Layer 6 of a small transformer language model trained on English Wikipedia (20 layers, counted from 0, width 128).
A neuron's activation on a vector x is SiLU(gate . x) times (in . x), where the dot is the dot product.

Input weights of the MLP neurons that the questions are about. A number n stands for n times 0.0057.
n5 gate: 18 -14 -17 0 -28 -15 -54 30 1 15 35 66 28 17 -32 -14 20 -3 -13 28 38 -4 -18 -21 -26 -26 4 26 -11 17 25 17 -28 21 -1 -13 -40 -22 -61 -15 -18 48 0 -6 -5 6 -4 25 -12 24 2 -30 34 -22 -20 1 -6 -17 -3 0 -38 15 -20 37 -13 8 63 -6 -8 18 15 4 -4 -47 -1 23 -37 21 15 32 -38 49 -2 17 -60 7 50 -8 12 6 -22 -8 30 -16 -30 10 -16 -22 31 3 -23 4 10 -33 -4 65 -31 -36 -62 -14 -61 4 -48 -13 -33 -55 -22 8 14 -35 -22 -19 -25 47 2 -24 6 -13
n63 gate: -56 62 11 51 -49 25 39 13 -1 4 3 12 19 16 28 -22 61 -19 -27 43 43 -21 33 17 13 -3 -15 -12 -38 -29 -33 54 5 -23 -6 -27 19 -15 -4 9 14 -15 20 -15 -8 18 30 67 4 22 17 -61 -2 -11 31 19 2 38 40 8 -9 19 -21 -30 3 -4 4 33 -46 -4 -10 -17 -28 6 5 3 -2 15 15 -8 -11 -19 62 0 -82 -22 6 -12 53 31 -8 25 0 -25 68 -50 -37 -22 3 29 -16 12 -57 13 0 -75 -16 -27 -27 53 -1 -63 19 33 10 -5 44 -42 -4 -30 40 -22 -17 -42 11 -2 -5 -13
n65 gate: 51 33 18 16 14 10 14 5 -19 -12 -12 -42 32 40 4 -7 41 -17 -22 1 1 11 -25 16 7 -35 -29 46 -25 15 6 7 10 -40 15 63 15 15 29 -6 -14 6 3 -18 2 -39 -4 -16 -15 7 10 -37 14 -41 23 22 -5 12 -18 11 -50 -8 -12 -55 -24 5 3 14 -15 7 13 -16 -22 -7 24 12 21 -32 9 -50 -14 22 7 16 -8 11 7 -17 -9 14 -28 -13 -23 46 -11 -16 48 -1 -29 -2 -12 -16 -15 1 -34 -29 -48 -16 51 -48 -8 7 14 5 -4 -27 -13 15 -18 -55 26 -12 45 22 -21 8 -5 -10
n67 gate: 8 -46 63 -30 15 3 1 36 35 -26 10 -22 20 2 -13 6 15 -3 30 21 -4 4 16 25 62 -28 30 25 -7 6 53 -4 6 42 58 -22 -29 -4 20 -2 8 10 -59 2 -18 -57 47 -17 31 -34 -39 -32 41 2 -23 31 38 19 -28 38 -40 9 40 62 -6 -2 5 -10 0 -10 -19 -19 62 -2 9 13 -19 36 -38 18 1 13 11 -22 -27 -7 21 29 23 -17 -19 24 6 -18 33 26 24 -13 20 -6 -38 -7 -12 1 -1 -16 -11 6 -60 -12 -2 16 -14 -33 -16 10 -9 21 -23 -10 -41 26 -32 36 39 26 38 1
n69 gate: 8 37 18 -29 2 39 -2 27 -14 19 -18 -50 -7 5 16 32 50 7 -72 26 -2 -5 37 35 14 -13 20 -18 27 4 69 10 16 -16 3 -25 12 -46 -1 -25 12 17 8 33 -8 -4 45 -33 -5 30 -9 -47 -18 -32 45 5 -2 22 -7 2 -2 28 24 10 2 21 34 -12 22 43 28 22 -28 -10 6 -13 -25 -28 -44 27 -48 -14 -47 6 -37 19 0 -30 3 -21 -13 8 -43 -25 15 -21 24 -5 17 10 -12 -33 36 -30 8 11 -76 -30 -29 13 22 -1 13 45 -18 -14 17 -10 44 28 -18 2 -18 54 3 23 -53 -10
n125 gate: 9 63 18 35 -34 -51 -29 37 36 9 -27 26 -15 -24 25 33 3 20 41 -8 -7 -1 -53 -21 39 23 -7 13 -23 15 -14 -33 29 27 -61 32 27 39 -54 -63 9 25 4 60 -29 -18 4 -16 -55 -14 70 3 12 16 39 -11 -57 60 9 -39 -30 -18 -10 7 12 -2 -24 -1 -16 0 8 37 -24 -45 73 50 4 -82 -9 4 35 14 -72 15 -20 -30 -38 -34 30 -13 24 7 4 -29 35 36 12 -4 -12 3 19 62 -4 -12 -4 -55 -17 -37 12 14 30 -14 9 10 1 -31 -36 -17 -13 2 -22 55 21 -14 -29 -10 -2 -7
n127 gate: -16 8 -31 4 -33 -12 0 14 -5 13 13 36 -7 15 8 65 -13 -4 18 31 -7 -3 -7 31 -75 -28 18 -3 -39 13 10 -15 -6 29 0 -12 23 -33 -44 -3 -14 -16 21 14 -4 5 20 -2 -20 -16 25 -15 9 -43 -41 -3 8 -11 8 23 7 40 -43 29 4 6 49 -41 -30 20 41 27 5 0 -2 -16 -2 13 4 -13 -14 -7 33 -4 -49 6 5 -12 8 -21 16 -11 76 6 17 -25 -9 -36 -17 1 -30 -10 -9 -5 -3 17 -42 30 -21 -3 7 -12 23 -5 -93 -5 -35 -66 21 25 -1 -43 10 10 -30 -16 24 -25
n128 gate: -1 -13 -29 -36 11 56 -7 -8 -48 22 -33 4 5 -8 -63 -15 -15 24 -12 12 16 -20 -34 2 -5 44 21 5 -12 -45 22 -16 21 6 -30 -18 -6 -34 -11 2 20 0 36 9 20 17 -23 -46 -6 11 -21 41 1 -27 41 -26 -3 18 -7 38 30 -9 2 15 -58 32 7 -32 -13 -12 38 9 1 -15 37 11 -5 -1 -13 -17 -17 21 6 8 4 -11 8 27 19 -30 -49 -4 -20 24 4 45 -29 -6 10 8 9 -20 17 -37 21 -37 5 -18 -23 18 3 -18 40 -7 24 37 -45 -25 52 1 55 -7 43 21 -10 8 23 -17
n132 gate: -32 15 5 -16 20 27 -24 7 -56 -6 8 13 15 19 43 11 -39 8 -2 -3 -11 -26 -28 7 32 -37 -68 30 20 -49 28 -23 -15 -2 -44 -15 -1 18 26 -23 -7 -18 7 -1 -26 34 34 -1 -35 -37 -49 -23 5 -35 -14 4 -21 -32 18 -26 -15 4 24 -13 36 -11 10 13 -4 -8 4 -9 15 -18 -14 -7 -7 29 15 3 -1 29 -12 -14 -33 4 -4 -17 15 32 -29 12 -42 -5 4 -41 -11 36 11 12 35 -11 -61 10 7 -33 16 26 -6 -26 -7 -1 14 4 13 6 -5 -12 51 41 -14 -24 21 21 48 1 -27 1
n133 gate: -9 42 -1 24 2 49 26 -35 -13 43 30 6 32 -10 -9 30 37 -52 -9 6 32 7 -46 8 30 5 -3 -74 0 16 -58 35 -1 -3 -27 -8 -16 24 -20 15 8 -50 9 1 -31 -34 -57 2 4 19 16 -10 -8 28 2 15 -25 -15 11 -56 14 -5 -36 -30 -15 -8 18 -26 32 6 -62 -4 -44 -38 7 48 10 7 -40 20 4 6 10 14 -29 -1 -30 -3 1 95 -44 9 -21 39 -5 36 -9 -39 -21 -6 -8 -18 42 0 13 -47 39 15 83 6 49 8 13 -30 18 48 29 17 -10 -40 -8 -68 10 22 29 2 41 3
n142 gate: 32 28 25 -13 3 30 -5 33 3 31 29 -10 18 3 1 34 -6 15 26 1 9 12 11 -28 -1 -1 3 -34 5 5 -18 -11 34 33 5 25 8 -8 16 31 -15 -10 37 24 -56 -1 -42 -21 -1 -6 22 7 76 9 -16 -19 10 2 14 12 -18 19 -58 87 -38 -9 2 -31 5 -37 -36 -3 -2 31 40 6 31 -13 15 -31 41 25 -17 1 2 89 43 -56 3 -17 26 -27 19 44 59 -9 50 4 2 4 13 17 58 -43 13 7 7 31 7 12 -1 -2 35 -21 3 -41 2 58 -10 11 30 -9 3 0 7 -9 27 15
n161 gate: -26 31 20 -29 29 -15 14 46 -7 -41 15 6 20 27 13 1 7 -6 53 28 -16 -3 -1 0 -18 23 -15 4 -23 -50 41 -4 6 15 -1 5 -37 7 -31 -23 5 24 -6 -18 -31 -12 -28 -6 2 9 -3 -34 15 -11 19 -17 -33 7 -23 -3 -35 23 -33 26 -5 -4 -19 -23 10 -5 -7 19 15 10 19 -23 -34 7 9 7 4 17 -4 -27 21 0 -54 -32 -7 -41 13 -6 -19 -13 -34 7 24 28 31 18 -13 17 -2 -31 2 3 -35 22 26 28 -36 -28 11 6 18 -40 -25 -1 29 -1 -22 3 -6 10 -21 16 28 14
n162 gate: 5 -21 -53 16 13 -10 -35 43 -2 -31 32 -15 -3 -12 22 -38 -2 23 -1 18 -60 20 38 25 -14 -16 -31 -9 -2 -11 -24 -19 16 16 9 -10 -18 31 17 -8 -16 -28 17 11 16 37 -9 17 -23 -26 -30 -3 5 -46 -5 -50 -15 31 -13 53 -7 -1 13 14 -48 -14 10 12 8 18 28 -9 16 -23 -43 -51 14 1 -23 -58 1 13 2 -46 26 2 8 10 -3 -29 5 20 20 -29 -11 15 -8 19 -2 -16 11 32 6 -68 -45 20 9 9 -5 -1 27 23 -58 5 -19 -7 -4 77 -14 20 15 -2 -12 7 -55 2 -10 3
n186 gate: -13 -22 13 -4 -22 12 -16 1 21 31 -14 -32 23 1 14 15 0 65 -17 3 7 -8 -28 -14 -40 35 -2 -22 -16 6 29 -71 2 9 -41 21 44 -18 -2 10 -29 -26 35 31 -11 -11 11 16 10 -26 1 35 -16 -23 -11 -42 35 2 -22 15 68 26 15 12 -30 25 -9 -6 -5 -17 74 39 -16 48 33 5 -4 1 9 -5 24 -45 -31 13 -14 -18 11 3 -5 -22 4 21 -32 -8 48 -40 -36 -11 14 17 17 2 68 -18 0 -5 35 -25 14 11 21 18 -20 -2 -47 -16 -5 -11 -38 40 -10 -10 -2 2 -14 -43 -35 3
n5 in: -56 9 6 29 20 52 -22 7 -38 5 24 0 0 -14 2 -2 1 20 11 1 43 23 -19 -12 25 41 12 -17 -33 -26 -18 8 42 -18 -34 -12 -10 -4 16 10 22 -63 7 -13 9 -23 -74 -2 -18 -10 14 1 -23 -11 22 1 -23 -8 -5 -46 19 -2 -41 -41 7 -17 -28 -15 -31 42 -29 39 21 6 -13 21 16 -4 4 -14 22 -13 4 -8 -8 22 59 3 -5 -13 -34 47 -8 21 -15 62 12 -22 49 4 -14 4 10 -19 14 -62 -6 -28 24 -37 36 -38 -19 -15 54 30 17 -34 79 21 -1 34 7 -1 5 -9 -1 -3
n63 in: -19 6 -6 -56 -47 38 -5 30 -78 -6 6 -3 -9 -26 18 -10 -25 -12 18 31 -41 -56 3 -15 -12 58 63 30 22 -26 -16 -60 2 -13 -17 -31 29 -24 21 -2 19 19 10 -2 -4 0 -4 51 -23 44 41 10 25 -31 46 8 -20 3 4 -47 17 -10 21 -39 -4 20 12 41 -17 13 18 22 -30 43 -25 -13 -27 30 13 10 29 -30 13 31 -30 -22 -43 -61 6 -13 20 -8 25 5 5 -22 -3 20 61 -3 0 19 -23 -13 22 11 50 -28 -35 24 -27 -13 -5 14 7 -19 27 -2 25 -12 20 -21 36 20 3 -92 16 17
n65 in: -5 45 -27 31 8 -25 14 0 5 16 -6 -4 -14 17 12 -12 -2 -11 29 -8 42 4 -36 11 3 38 -8 33 -72 29 -34 37 -23 -22 -17 41 -16 10 -12 -14 -1 14 -1 -20 51 -55 -7 -1 30 -8 10 -31 11 -13 -42 -2 1 5 6 39 17 -22 -18 22 -2 23 16 5 -30 29 2 33 -31 -11 51 26 33 -36 -43 2 -2 16 30 -25 2 14 44 -25 -14 -46 25 -9 -37 11 -25 -11 11 -32 21 -13 -53 -47 13 0 -38 -14 -6 40 9 7 -15 58 20 23 1 -10 23 -24 18 -41 0 -12 15 1 37 -3 37 -18
n67 in: -6 -50 26 11 9 6 -16 18 43 6 -16 -14 16 37 -15 39 46 13 51 -14 -5 14 -1 31 56 -22 45 47 5 19 67 -20 29 40 31 4 4 2 39 2 38 18 -56 23 5 -29 37 -5 13 -1 9 -10 27 -33 -24 18 42 -3 -41 38 -28 -3 62 52 -24 13 -2 -33 19 -6 -9 15 39 -16 -27 -11 -20 35 -28 33 13 56 -27 -12 -2 -11 17 40 10 5 -10 38 -14 1 1 19 19 -7 -38 -29 -14 15 -7 -11 4 -53 2 -15 0 4 -34 -31 -11 2 -38 -2 -8 30 1 -22 -33 8 -27 32 22 53 13 -16
n69 in: 26 28 55 -38 25 22 -6 42 -20 -25 -35 -36 -8 -41 13 -6 33 2 -40 -1 -29 -14 56 3 -1 3 -11 -36 40 -1 57 -11 8 -9 -9 -27 8 -35 1 -26 -11 32 -3 57 -21 -4 27 -27 -12 39 -38 -8 -15 -1 26 -1 -27 1 -10 11 15 26 30 18 -7 17 15 4 31 46 11 -13 -36 10 23 -14 -30 -17 8 39 -2 6 -8 28 -11 7 -24 -24 18 -12 -29 1 0 -46 14 -10 28 1 1 27 2 -5 25 -2 -12 37 -61 -14 -8 5 19 -9 25 32 -8 9 33 -12 4 12 -37 37 -47 33 24 -11 -42 13
n125 in: 22 -30 10 -34 -11 64 35 -50 8 -1 -7 -27 -12 47 -74 -25 -44 -3 -48 20 -25 28 29 54 -25 -34 22 -18 17 -3 12 10 -13 -7 38 -22 -21 -59 43 41 21 -6 -17 2 51 -16 26 33 65 -4 -46 3 -20 -14 9 -29 26 -53 -6 8 12 -14 -11 -43 -27 14 9 24 8 -21 28 -7 27 11 -57 -32 3 78 23 3 -34 -8 36 -16 12 -23 43 13 -20 8 10 -29 -2 25 -21 -52 3 -30 -18 8 -57 -57 20 8 -29 9 33 19 1 49 -2 44 17 10 -16 39 -5 -13 22 -11 39 -33 -6 -23 2 -13 -7 3
n127 in: 2 -6 -13 -3 -17 1 18 -31 -17 33 -8 12 16 -20 16 15 20 -4 12 -4 -15 -9 -31 47 -40 -31 -1 -30 -19 22 5 -22 -51 -5 48 -29 -11 10 -19 5 3 -6 17 3 -1 13 19 35 -5 22 15 -13 18 -32 -35 8 -24 -14 -18 -25 -25 13 -5 42 -16 8 12 12 -24 -1 18 11 12 -4 -23 -44 -7 17 -11 12 -4 40 46 31 -34 8 20 -5 30 32 19 -12 26 5 33 -61 -22 17 -35 -4 -3 -13 -16 13 14 -7 -57 60 -27 -13 -29 -33 -1 47 -35 -6 14 -25 11 -6 6 -39 -10 -2 -40 -12 30 2
n128 in: -10 21 -8 31 -21 -23 -17 8 -7 -5 -19 -18 -25 20 -10 -37 -21 6 -3 -27 -14 -2 35 -6 -15 38 14 -76 -32 21 -13 -64 7 20 -79 -11 5 1 -10 1 -19 20 13 -11 -15 9 3 -12 -1 -14 -9 -7 -15 -22 14 3 16 -15 1 -21 48 13 -29 9 26 22 -48 1 -2 9 1 36 15 -13 -10 20 0 -13 39 12 62 -27 -18 -35 -7 -15 -1 -4 -5 16 43 -22 30 -1 1 10 13 9 -5 13 -5 16 5 10 8 -7 26 28 14 25 31 -15 15 0 10 4 21 -36 -38 10 7 35 -4 -35 -18 -24 8 4
n132 in: -32 23 6 26 10 24 -14 30 -22 0 22 1 27 29 23 -13 -26 17 39 -2 10 -15 -15 6 20 -12 -44 5 17 -78 29 -29 11 32 -22 -32 -11 -7 11 -21 -13 -4 3 5 -34 4 31 -16 14 -37 -28 -5 13 -36 -33 9 -9 -38 20 -11 7 -4 27 -4 28 12 10 8 14 -13 -10 8 47 -1 -20 17 -14 39 0 -1 -21 5 -16 -8 -46 11 22 3 20 -19 0 33 -29 10 -13 -25 -1 3 12 14 16 -8 -38 29 27 -29 31 -2 1 -13 3 11 1 0 -11 26 -1 4 50 66 -35 -34 43 -6 46 -4 -27 -12
n133 in: 8 68 9 5 36 58 -14 -16 22 33 -22 42 -30 -5 -22 -32 -52 -32 -24 -1 58 -26 -46 -52 -14 18 -27 -43 -2 33 22 4 13 -16 -23 -4 -17 4 7 45 57 4 -1 -24 -6 31 -34 27 21 19 -2 -7 22 32 65 -13 -36 29 -12 -47 44 -4 38 -10 5 6 22 -13 5 3 -3 -40 14 -4 4 -11 2 -67 -8 70 -20 -24 21 25 17 75 -9 23 3 -14 -11 -16 -15 10 37 -9 -74 54 68 21 25 -37 -5 -25 1 31 32 19 -21 -13 44 8 14 -13 28 3 -10 1 28 17 11 -24 -2 31 31 -20 -19 6
n142 in: 31 18 -28 4 -21 -19 -47 2 -30 6 35 29 -10 -47 8 -27 -25 20 41 -16 -25 -24 -10 -18 -32 35 -18 -41 39 18 21 -19 26 -2 -43 -22 0 -7 15 -1 -12 16 29 18 -9 -1 -19 -6 -1 -11 -8 -3 24 12 -37 -40 7 13 34 31 3 27 -29 -22 -41 28 21 6 -12 -12 -5 39 9 11 29 -21 -32 -42 11 32 7 -7 -11 -32 37 -3 -30 0 14 37 4 -46 2 -46 12 -1 39 29 -37 11 27 30 28 -22 -33 20 19 22 33 -51 53 0 -25 -34 -15 -4 10 43 -1 17 16 -5 -31 10 -40 -2 -12 7
n161 in: -7 4 1 -27 38 -14 54 10 -8 -34 15 -12 -21 14 -5 1 40 -17 51 -42 10 -25 -26 -28 -18 14 25 31 -13 -28 37 1 23 -35 38 20 -15 -7 1 4 42 19 -27 -19 17 -8 1 14 25 -11 22 -3 -15 -1 -16 -16 8 -30 -8 -20 -13 11 -48 16 6 25 -15 -2 37 -10 5 2 -12 25 -4 -23 -22 34 -51 15 17 11 4 4 -4 -9 -27 -24 12 -20 -3 16 -29 11 -13 20 3 -11 15 7 -12 29 11 -1 18 49 9 -13 20 -8 15 -25 -27 23 10 -24 2 -8 -39 -17 -19 20 -12 46 16 -45 -39 0
n162 in: -28 63 -33 -10 -11 19 -2 3 -35 -2 5 14 8 -21 -11 -10 11 43 14 29 36 9 -12 -18 -15 -31 -36 -27 -9 12 4 -19 21 -41 -16 33 -40 19 -59 -22 38 -26 19 -1 -29 -7 0 35 32 -7 -31 -12 -42 7 -32 -29 -26 12 -33 -3 27 -13 -34 25 5 13 27 37 -3 25 51 -2 -25 24 0 -33 -10 -14 6 -2 1 0 21 -21 1 36 -39 -4 13 -48 18 14 -8 -15 22 10 21 -27 31 -20 -5 21 -3 -39 -13 -10 -13 14 40 0 -18 22 -45 -27 -14 -41 -7 52 -29 -37 -6 3 -35 5 -24 16 -13 -14
n186 in: 4 -45 -24 36 -4 8 17 -30 28 -10 -33 1 2 10 12 12 41 16 -28 -7 -6 4 -13 6 -38 18 -4 12 -41 3 10 -20 14 17 13 26 42 4 -37 17 -33 7 4 38 9 -3 -1 20 30 4 23 37 11 31 -31 -6 39 26 2 8 30 25 12 -4 -25 10 -8 -33 31 -9 49 -2 -17 19 35 13 -31 -14 11 -36 -48 13 20 8 6 14 13 44 10 32 -14 67 -28 20 12 -37 -30 2 -18 14 10 -4 67 2 -7 36 26 6 9 -1 -36 16 -21 2 -67 2 -1 -23 -18 47 -23 -45 -10 -13 -3 13 -17 8

Each question shows a token from some text and the vector x that enters the MLP there. A number n stands for n times 0.02.

" Art": -20 11 -8 -1 19 21 -9 -7 3 1 -5 -34 10 -17 19 -3 -12 4 24 -1 1 -4 6 11 10 22 6 36 19 9 -7 -10 -14 26 18 5 -6 -1 -21 2 -2 -4 -11 6 -12 15 25 -5 -28 -8 -20 -7 7 -28 3 25 -1 -9 0 -13 30 16 -4 7 5 -1 -16 6 2 6 17 -1 21 -3 15 1 -10 4 -3 -4 17 2 -2 21 12 21 12 -2 11 12 10 12 -2 -70 3 3 5 31 7 -20 -3 18 0 12 -19 -4 -8 -10 4 -26 -28 -4 -5 -13 -5 14 -2 -10 7 12 -9 11 -6 -10 -15 -17 -4 1
The most active neuron and its activation: n132, at about 0.45

"|": -13 2 2 6 0 15 -4 -47 13 4 -1 8 8 -3 -6 12 6 -2 -3 -5 10 -7 -11 5 6 33 -2 -19 -11 26 -1 42 -6 -10 35 11 -5 -6 -5 1 5 5 -11 -9 7 2 -32 -23 -10 -7 4 -17 6 -3 -12 14 -11 4 -2 16 22 -3 0 -7 5 -3 -7 2 11 -2 16 -37 -10 16 -8 -8 19 4 17 0 5 -4 -10 19 -8 -15 5 -7 -5 3 5 -4 4 3 6 7 2 27 5 -7 -16 10 2 -9 -19 3 1 18 14 -20 75 4 3 5 0 -28 1 -4 -9 -14 18 6 1 8 0 1 -1 0
The most active neuron and its activation: n133, at about 0.85

"c": 21 -17 1 5 5 -34 -5 -25 17 -5 -5 13 28 -1 -1 3 3 -12 -21 10 8 -10 -3 0 -16 8 20 1 8 0 -10 -29 11 14 -6 10 -2 16 2 -1 3 9 3 0 -5 -6 -27 4 -8 6 29 4 -4 6 -19 13 -10 -9 2 3 26 -2 3 8 -2 9 -10 -14 17 1 -4 -7 -16 -3 6 -18 4 8 11 9 14 -17 15 -1 -5 -8 4 -1 2 0 -12 -17 -2 -3 3 -12 3 23 22 -23 -5 -11 14 9 15 -15 10 2 11 20 -30 14 4 9 5 -10 23 6 -11 11 1 2 -5 -8 -2 28 3 -1
Which three neurons fire most, strongest first? n186, n132, n69

"age": 1 -7 10 4 18 12 16 -30 -25 -6 1 4 -4 9 18 2 33 6 23 -4 -12 -1 1 -2 5 45 9 -7 9 6 -4 -20 -11 24 14 -14 8 -2 -2 3 -1 -3 3 8 -10 -20 6 7 6 23 -10 4 4 26 -7 -26 -1 11 -3 25 -10 -23 -17 3 1 2 -13 1 -20 8 4 -4 28 3 0 11 -6 7 1 -10 -7 1 -2 10 9 -3 7 21 -20 9 -12 -8 4 -26 -16 -14 -12 24 -5 -7 24 10 11 -20 5 7 3 35 20 -10 30 -7 2 8 -4 2 -6 13 -2 8 -16 24 4 -2 21 18 -8 0
Which of these neurons fires most? n63

" with": 3 -2 -12 -2 1 8 9 -43 4 7 0 -13 8 5 -11 -3 14 0 -9 0 -12 10 -4 -5 8 -13 9 -2 12 -6 17 -3 3 8 -34 7 23 -1 2 14 0 -6 -10 4 2 -4 -36 -16 -14 0 1 12 -9 -16 14 28 -20 -13 -1 19 30 2 4 8 1 0 5 -4 11 17 -11 1 -35 4 -1 1 8 0 26 5 -15 -7 7 22 17 -3 -7 -13 -6 -3 -1 -10 1 9 5 -7 9 33 9 16 -4 -2 -24 2 20 -2 9 -15 -14 4 32 11 -6 4 8 -3 -1 -4 13 4 -6 -4 -10 8 -3 17 1 1
The most active neuron and its activation: n133, at about 0.23

"o": 13 8 5 -6 3 -11 -4 -26 15 2 2 -4 6 -13 -3 5 -12 3 11 2 -4 2 -3 -6 -23 3 3 -9 -13 13 -5 3 21 2 39 -2 -16 -4 -2 12 -6 1 11 6 -2 28 11 -8 13 -18 -5 -3 -2 19 -3 -31 2 1 1 -18 -33 -11 -18 -13 1 4 -1 -10 15 -10 -16 -3 17 -3 2 -1 4 -25 -9 5 -14 -3 13 -15 -8 7 -9 19 24 11 5 14 -19 10 6 1 3 22 1 -11 -5 5 0 -2 4 -9 7 17 11 -11 -3 33 14 2 -8 -13 7 2 -1 -13 0 41 1 19 25 -25 -4 2
Which of these neurons fires most? n63

" July": -8 10 5 13 -5 7 -12 -53 -5 2 -9 -13 8 -20 -4 2 -24 -8 14 1 -3 1 9 -6 -5 29 -2 -27 -2 0 7 -4 -10 0 -4 -7 -11 3 -5 -3 -9 2 4 -3 -15 -7 -16 -6 4 8 -1 9 -17 0 1 13 -12 -7 -2 3 29 26 -25 8 -1 0 20 8 -6 20 1 25 13 20 -4 -13 -3 10 -11 -9 -3 6 19 11 6 2 6 -18 -12 8 -15 4 -9 -2 -5 11 -2 21 8 5 12 8 28 0 -9 15 6 21 7 -14 21 -31 6 1 3 -3 -20 27 -1 -14 29 7 -35 -9 13 -18 -10 1
Which two neurons fire most, strongest first? n142, n133

"te": -11 -9 -10 17 17 -31 8 -31 -1 -2 -8 -11 -25 11 2 -1 -1 6 -29 -1 -8 1 -24 7 3 13 11 -8 8 24 15 4 0 -28 39 18 17 13 13 7 13 3 -8 6 -12 12 -31 -9 10 28 -12 10 2 -3 12 3 -4 6 2 -11 33 -17 -26 -26 -2 0 -12 -3 27 17 11 10 0 -4 4 -6 8 -13 -7 8 0 11 1 -26 17 14 7 -12 11 -6 2 16 -3 17 -6 -4 -14 23 0 -20 -7 19 0 -9 12 -10 -13 6 -5 -3 -31 6 1 -14 -23 2 -7 2 6 -5 -28 -2 1 -11 12 0 -4 0
Which of these neurons fires most? n132

"ic": 23 7 -5 -11 26 13 -4 -37 -16 -2 -18 2 -12 -5 3 6 -2 7 -32 8 20 2 -9 6 -10 17 2 -11 9 32 -5 -29 11 -9 -19 43 -7 15 -5 -4 1 -9 0 6 -6 17 16 14 -29 12 11 5 -7 -22 -7 -8 0 -12 0 19 4 -20 -6 -17 8 1 -18 5 12 7 11 -15 17 3 19 -16 1 7 3 -13 0 0 5 3 8 17 11 7 2 4 12 7 2 -34 6 4 1 20 -12 -4 -21 -2 8 -8 3 -6 -13 15 -2 0 -4 0 0 -10 1 -6 5 21 3 -10 5 -6 12 -16 -4 17 1 -1
Which of these neurons fires most? n162

" free": -4 -9 -8 -9 7 -17 11 -14 3 -3 -6 -20 5 1 -9 6 -16 -13 -2 0 17 -6 21 6 0 3 11 20 1 -18 13 10 -2 10 -24 5 -13 1 2 6 -13 -4 27 19 3 1 28 20 -45 -19 16 -1 -8 5 -5 -6 -10 7 1 14 5 6 10 8 6 -7 17 -12 -15 14 2 15 14 -10 11 -18 8 -5 2 -11 -13 2 21 -13 8 7 -5 -16 -8 19 -11 3 -11 -14 15 2 20 35 0 9 12 -1 -19 -17 -6 -10 -2 8 -2 -14 16 -8 -4 -4 -5 6 -11 -6 12 -9 3 4 -9 7 -27 2 -2 0
Which of these neurons fires most? n127

"to": 5 -35 -8 -1 6 5 -10 -28 10 -1 -4 -35 -23 11 -9 -8 -16 -8 9 8 1 5 5 2 -17 25 22 -38 -7 4 -21 -4 1 -18 29 -5 -8 2 17 10 9 5 10 -13 -9 8 -6 -9 -44 3 -1 -7 -7 -9 -12 -9 4 2 -2 -11 9 5 16 10 1 4 -5 -7 3 -5 -26 4 15 0 -18 2 -5 -27 -1 2 -15 -5 4 -12 3 7 -8 -3 23 9 5 3 -17 -1 15 -6 16 23 -23 5 -8 13 -22 -2 0 4 3 -5 -15 11 -26 16 10 -13 6 -18 11 -8 1 11 -5 0 -34 13 14 -7 0 2
The most active neuron and its activation: n65, at about 0.089

"ri": 3 17 -11 -15 7 -15 -3 -12 7 -3 14 -30 -1 -8 -5 -3 -17 -7 4 7 1 -3 -2 -13 9 -25 -17 -48 -2 2 -7 -20 -18 -24 14 -14 2 -5 7 -8 -5 1 -11 -8 15 13 -6 26 4 -4 7 1 11 5 8 -13 -9 9 1 9 -28 -8 -16 -22 2 2 -9 -3 -4 -5 -4 -10 -11 -9 7 -16 8 5 -19 -4 12 10 -6 -13 -14 12 9 6 6 -35 1 23 -2 31 -5 31 -19 26 -21 8 -11 -8 19 1 2 -14 -7 -9 -1 -1 -7 20 10 -9 -16 6 -6 -1 -10 -13 -29 -4 8 -20 6 0 -8 1
Which of these neurons fires most? n162

"leg": 1 -13 -13 12 7 7 11 -4 2 1 7 24 1 -5 -6 -1 -18 0 11 -7 -9 -8 8 8 -2 3 -18 -5 6 20 -18 -44 -10 13 16 1 8 -1 21 -5 -4 11 38 -15 13 19 -9 21 -46 2 -9 12 -4 -8 -15 25 -1 8 2 3 19 -7 4 16 1 2 -4 9 -13 11 -6 0 19 0 -7 -11 4 22 6 -11 -8 11 1 29 -8 -8 -16 19 8 -7 -2 32 -5 1 -6 -11 -1 29 -14 -14 6 -15 -19 3 -10 13 3 -9 -10 6 -20 3 2 -10 29 -2 5 10 4 9 -10 24 -20 -14 -16 14 -3 0
Which of these neurons fires most? n65

"al": 15 -2 0 -26 20 -15 1 -29 -8 -7 2 15 -16 -7 7 -11 7 -7 -7 8 -3 2 -10 10 -2 11 26 -2 1 -3 1 -10 -10 -10 13 -4 17 5 17 -5 -5 -8 -4 -4 -16 14 17 0 -19 0 -11 7 -6 15 -8 -9 14 12 1 14 12 -4 -10 1 17 2 -9 1 5 2 14 27 14 1 5 -2 -10 -2 -10 -1 -16 -13 8 -8 12 -1 5 28 -14 26 -2 -4 8 -10 -15 10 -1 24 -4 9 -18 4 10 12 -3 -21 3 -14 9 45 26 1 6 -7 -2 22 -18 -12 -2 -9 26 17 -8 -2 4 1 -3 1
Which two neurons fire most, strongest first? n128, n132

"a": 12 15 -4 -7 0 7 4 -27 12 -2 -3 -31 -33 -4 -8 9 -3 -10 7 -1 -7 10 0 4 -8 -3 -6 21 10 17 8 0 -2 2 30 1 -12 -12 2 13 -4 5 -15 8 -5 -3 -1 -10 -5 14 -1 5 5 19 20 -29 -10 -7 -1 -21 -39 -24 4 -8 1 -1 -7 -10 11 5 -6 7 34 -16 -8 -6 -2 -9 -13 7 -15 -21 -3 -21 18 -4 8 10 24 26 -1 -22 -5 -35 2 15 -7 26 -8 -25 -4 8 -19 23 -14 -13 7 7 -28 34 -1 17 12 3 -14 12 -10 -17 -8 -3 10 -6 24 -14 15 -3 -6 1
Which of these neurons fires most? n5

"tin": 2 -5 10 10 12 7 -3 -20 -16 -3 2 -32 -11 -5 -4 -1 -1 0 5 4 -3 -5 -16 4 -27 3 9 -36 9 36 -3 -43 -4 2 -24 8 9 1 8 4 12 4 4 -5 4 -2 0 4 2 6 -13 10 4 -4 -6 16 -4 2 -4 8 23 -5 7 25 -20 -1 -13 -1 -8 -7 -30 -11 1 -14 11 -23 2 -1 -5 3 -6 1 3 -5 12 -2 0 -22 16 -15 17 8 -25 -4 -10 10 3 30 -2 8 -22 -4 -6 -12 4 27 -14 2 30 -12 -37 -2 0 -5 -9 3 -5 4 3 15 -13 18 23 13 -4 7 10 -1
Which two neurons fire most, strongest first? n142, n128